Layer 8 of a small transformer language model trained on English Wikipedia (19 layers, counted from 0, width 128). Numbers have three digits each and are written without spaces.
A neuron's activation on a vector x is SiLU(gate . x) times (in . x), where the dot is the dot product.

Input weights of the MLP neurons that the questions are about. A number n stands for (n - 500) times 0.0006.
n32 gate: 536531630684461398586525575406478677596610355536542515472648397344471691581429528350507383514639387532437577591348507341352507598348281437453306514331589432594573429561594616228348356578458555352420304429413309672699472612610668320554845567464500448504472489518611310421328710470363642569452291481420712462546407335544449533381555576518577382479428504489619343178718622699421637680449
n107 gate: 942604647560465542521393694648381522430635637348521576451629630696663514405450408507755461588550518264610482540816561328619442605419496350486528535489507496421479556376380558612535555486272577457504572610514626380644638475620485465540542341468455521254582664500557436593632496537467472371419592419493764659702347325485631474552377316482620430574775525496388569607514475597611626264746
n131 gate: 747559645488504614369359472431504496421716429576563631369537560254827391679676611304423688524604445448512655463401814385429500487603500512228302646290576468464733564500500707382377488572663748480463394352634573570358446597480345579361619401452584379634304327438492532657564690558292472832883627264435432449664444558410414504613728488451496676516754380379455652434325548753254557552573
n171 gate: 430503581469569578477367403560475335593368507465455521766229521486759528503587569396325466616497565563557546518418570500404627378517510298303483521342667605574655559524416489500524669400476357458192691718285682336265423581379299576472538500469624466352552657372472538409524281731540400454522569496408510459497598171692457375616447592454362508287619650531507354466277395489602430423358
n175 gate: 454443622550463447552609500818538509475458310683356389372582637279411580438850471500551788504317583743427594644661563401475137372286475369783405352525575315437549517587298589589434655264626504538283542583415441534504266551521567558441179483591535346682358216376408433529525642617509616631400268518712504670504676706253163676248436576682619358409395471429496577435313291311563665412559
n319 gate: 622344591406427386666673659452526491586371230448462416487361217563284596624470371668265613479737620600584377535398417440440347401504560492623637347247548230496554727474677535566432901706601616578570461693425591491334199426438245462496670226410627621461487638460422465648613335513433466400195976213684496508517483726557420193307522601614452623470574556504413310249193600650452369348544
n32 in: 528539672543496500237309642794572266606334307587469532299475437591520588602040394595192565520528531368561524403398380496578448465610646383420551367624428432288361669595504516536410664500438606752407488559552268488492500536346538441480664288409529384448314615565317428740552336529389567388566567444524731535377480459520512463302666379258399526300300432572243459550488221182700693632617
n107 in: 640316419447433526487455593404627718318379429397756166531505580616683491473518745052541329129263340590537651218686536575438305627314296218509637407645370405532413700433557550568748523545548380464550245438409812560459509631803197278486372780420556630541469617445527491717356551672221228640425576436450288396420109564729789482435591536432541456447414581586541495682473442632473464653550
n131 in: 368680269378724665248525288533479508528606508488355780329377504372688674435627545255587567810582512319470625517455611662298479370334589581234464573550406690236333545402414662288585466642679352603625654406304545400554528492580614350413629382492448500571688652706594385451443551334521378649572207482342360508484356445441622500543450592425312424476710492512193064623579566681265517500417
n171 in: 589468452606394547146648767612366454456375518489340680482382453557496489515588460559630584601353569711500560601536685485464199500761391681530315330426478574404511544584469500392303527496379439300549612211257448459355546686613468649627562365613527571504683323394570316441640397427614811641454387652701533536526504500553380458695530706515492500478389415552697677721668522543552604511560
n175 in: 358283466606407240401530504513811337606611525555871321796482217425644758390713602334522397559760530470592330539395457428340444621458394492478386513397590435599467703632513465483492311513599641358378552504448655395319347914400646428574454597581661533574534419216658333530556355673602360836682475267513389073411393654443784469673552509548557561517509564564690583558335496756745556479639
n319 in: 722482695576482601841518469568495324696473349598425473580528451397624423633644554361554446496545425762329752778558234655606532603225736544746429703473648659559509393822585577386558472741469320333463199406500328679468396613693298509514704287616693382290469302919711621640523607677621612455519473603491410618209675574395293444775820377714656702513635644721500629413386563387450268450372

Each question shows a token from some text and the vector x that enters the MLP there. A number n stands for (n - 500) times 0.0061.

"57": 378384435505546516535470589498565402628614417331510575566481312598413322398554433538462445586635492504346557576442619409393472600463560460658537436604533567562430664336308602511422401498542361362499493492582487470365695340484360627618477684473566508376433398384495673357541397430632490489361594858604381362537542674777646290454296492504609681475471613576598630417714369722368588417419
Which of these neurons fires most? n32

" Sav": 391381406495467593300619528368577465442500372540414309436489322558340636419409442686599384595549440440365564582532610492557595680543326552684465462400552600589537416716333587275576479446616393651508655366291622561397531333245414472497471718502683453504374606176459436593224556351630162374411501612460504640409480598586551483522480383412367553429667577478428699481507525677587655368326
Which of these neurons fires most? n32

" 16": 543662460316579467555549498529524418534588413374558355475415625470429348386588549503360342569696597286505575542588697493801422636548595330696323564471597538439279447489251623337645475229603570550578399335598667518504459362346387461499575641474417449485534508277495441546558701424448356525454245644486415502406450746606542283494520327540499746427634614493529709606553616549615365526369
Which three neurons fire most, strongest first? n32, n107, n171

" Mar": 393363493492448466233748495460520474420685406493453365426616497468534370397422514710532254527515514454401693512475636666632378650533523582689511468495611739494439535512369541326766427578635454715369437392558624482347597311284456640537482699470746511474453551227337412419351564503606305297339511483523491505470417621418425596343408347587475631351673344362473712527592516578416516499452
Which three neurons fire most, strongest first? n32, n319, n171

"ev": 442627516507584627493461633519608408380422378688589475674563465584586467367510439503654446612539479544341495522423542520584421614513253434594241517411478635533644423580434500529531525420455323690335630427420393478446631102382448454559538709461535402475536460394625402537281491580755160522414409489641361614489551512736775533320609307376265789459465413562483716436534554691503527510361
Which three neurons fire most, strongest first? n319, n131, n32

"M": 535431393556535492576549324572548428269547331498502329527542486497374462449488372571408316552679441285352659404570691498567540605751354667410388545427578747436579525495435591383646373332640445479453342245675372727339513317388587476317554573674489633486379588212462602596388525357301569393281466677409519386432449593480561486556445397448452631498655302435538662414482641486703525334616
Which neuron fires most, and how strongly? n319, at about 0.13

"ative": 330468519522612374602634371625515460582448478548430816396424755367549673544212339570187371396430464484392796393507677481382422599594603557583385629351573671500379513621420455448568546416565465427498541424428569609526376512680411467497406717430507765627478575590700514540611367287358518452445506573638584487563545404457602354252491476479608844565469396550315591448620499498364631436611
Which of these neurons fires most? n32

"14": 531606554425710307500566433636501355372440436458575463469411383613500516489490440646377439538531660386472595517569737397628478579422674395711395440490589764370274509429360607366547434355529515385482507429614616530517648226504319509502566736590541444410489591302526410403471513434518408624438425712521318319591475769631635261678333368284475646333500517621527603599611443471732404605390
Which of these neurons fires most? n319

" issues": 353304555490585495460595351452751659465678323411306721258550472393494761493445415403598501283420611556271586450745575641476542615492427657616538423511645725341376274494490581349748542399512533437510386555520375563643750416439450594556430709539319481549511444341404504659724468345463603345453481602721485474433394410571622404471385289470546689530544515421499629358452609586800514353532
Which of these neurons fires most? n319

" appeared": 563483472447454734529563487299523498508584427549582653382596551490520504353432487671512455321352739514459676553594665664352672828408532470501441496417520425274428471593410672562684451574713422391427455695521614536666674368394437546516532787602376462505224280384497388590585203320453378266336504631532427531496449572692671222417541379596481536531330415680576591405492581653556587441377
Which three neurons fire most, strongest first? n175, n171, n131

"ens": 311282457398628521439500441435639556475491517404508515437449470451465553560552333533505503670436571543366541447639633793507724573525393731619312608391546621558469305571584491430538523370557510483484689394526372490259455493129429488657527447601339669513363488448546444807486424453653423299595467643498514365454671661625681321573418411614450767593461209372299594248484395576357532579410
Which neuron fires most, and how strongly? n107, at about 0.43

"earing": 517607411605741780696728417421410401656563472623430628425446406358579587658361368631719542582400427232418693792500698538413713613666432526568400554503675525339342484489455469213536534449799488325397512503356616507531572483560530465402523781628528631561402506519527550503551381525376549623465405684397580460551488521691668336406473386670441554391673315566548619310495501542381417594726
Which of these neurons fires most? n131

" |": 728388522502551490404586503470578124424605759466539659539506352301348594688548597588456593343463462603502626467539467355366376689405528399465512427463444637392509451563460466526674557475679312554500679352693535536522710452478252308494283569512454594352380316438601521583404434368335472664476570556641572489446613459608506281562618272218349574399853518473440389307517554395348386564677
Which of these neurons fires most? n131

")": 501336391705497294617544344583478458574713553560651616503548270419204394353517539501444522445648420529514458403424635489512365571374662510580549418303530415404410521661317540580588387393465288432459486358452665392378600463493408380414598602356346418470278482441337502513546284374612461503478538687470543295442637500549705462547426254184494749771649406458455443392704590507358595634508
Which neuron fires most, and how strongly? n171, at about 0.087

"e": 438435519550579440491354371576505514593379634530518702445557595427605462644370548397358449452354364526405597288427603702702564641674382651720481505245893571604299556517487415660510610368744299481393391486501628400606583404399461399503444770323398706421315530565702525666369395399421671534405569674679675387521497564575533350442459410398392740502432515460639505389533452400537555669524
Which of these neurons fires most? n131

" cap": 318365705390594438399709525435562521496547437558246393465399490516578503415447505541485408541569290501659623531566435684617696574704375531569362565419655570463669501435347532445559479450618657668480657281448515415530662489325251313475682729526473507540462433300608412663492626367393576466470412548618748704310387722545560525455487253449478715747599505347477445508533509564477598497548
Which three neurons fire most, strongest first? n131, n32, n319

"in": 510399344649463454626377490486563288680403435469432801419470622478647620557302448427635407589541452663508655415378523641381333528416508317588387618416671477348594574584433470513716639424570423637315544423483398449452488247551395535473456745454372618465299375501708407425545442475591580489407364730573389515507558333600787387386563348499508758533526424475535627326666432646530716652474
Which of these neurons fires most? n32

"ston": 511411434474502674543354360561536210410536456440655640537319479476717575495308521492314480664548530587492595598602685643584398645599469490615347468536364443488657577497496520581269455544631234709567443436565421436268429421362463709552539647444392339554480388308629442469425512212502450415414100616445419489408489391710496407538419384654357558642596415521587737497409671624633434353509
Which of these neurons fires most? n171

" artist": 400393420536482334631677456499686541624639315463380524175600506382438431326483375586473296438322439559456757690639852565682547734581498599690527592539730486471391752416448394687520395250469375415481624587336391355632497426397389638417538655510580774537432374527611470554460439284479596391479465544683461455460461461479618516463437473515345699512472514377363542533525607491677580565424
Which neuron fires most, and how strongly? n131, at about 0.13

" a": 391584589564596583538430446431431244457417587408566648451546535200392577479305476389398431342462504325300695492616731510445532685398415438566401577347550582391334301366365418433792579371503564474407500459478444540497526545475409628627711621646215736569373418332556268496477400612571388516355527541580478637468510558588525485404526484359712624455672514541439386684472427543431380532527
Which of these neurons fires most? n107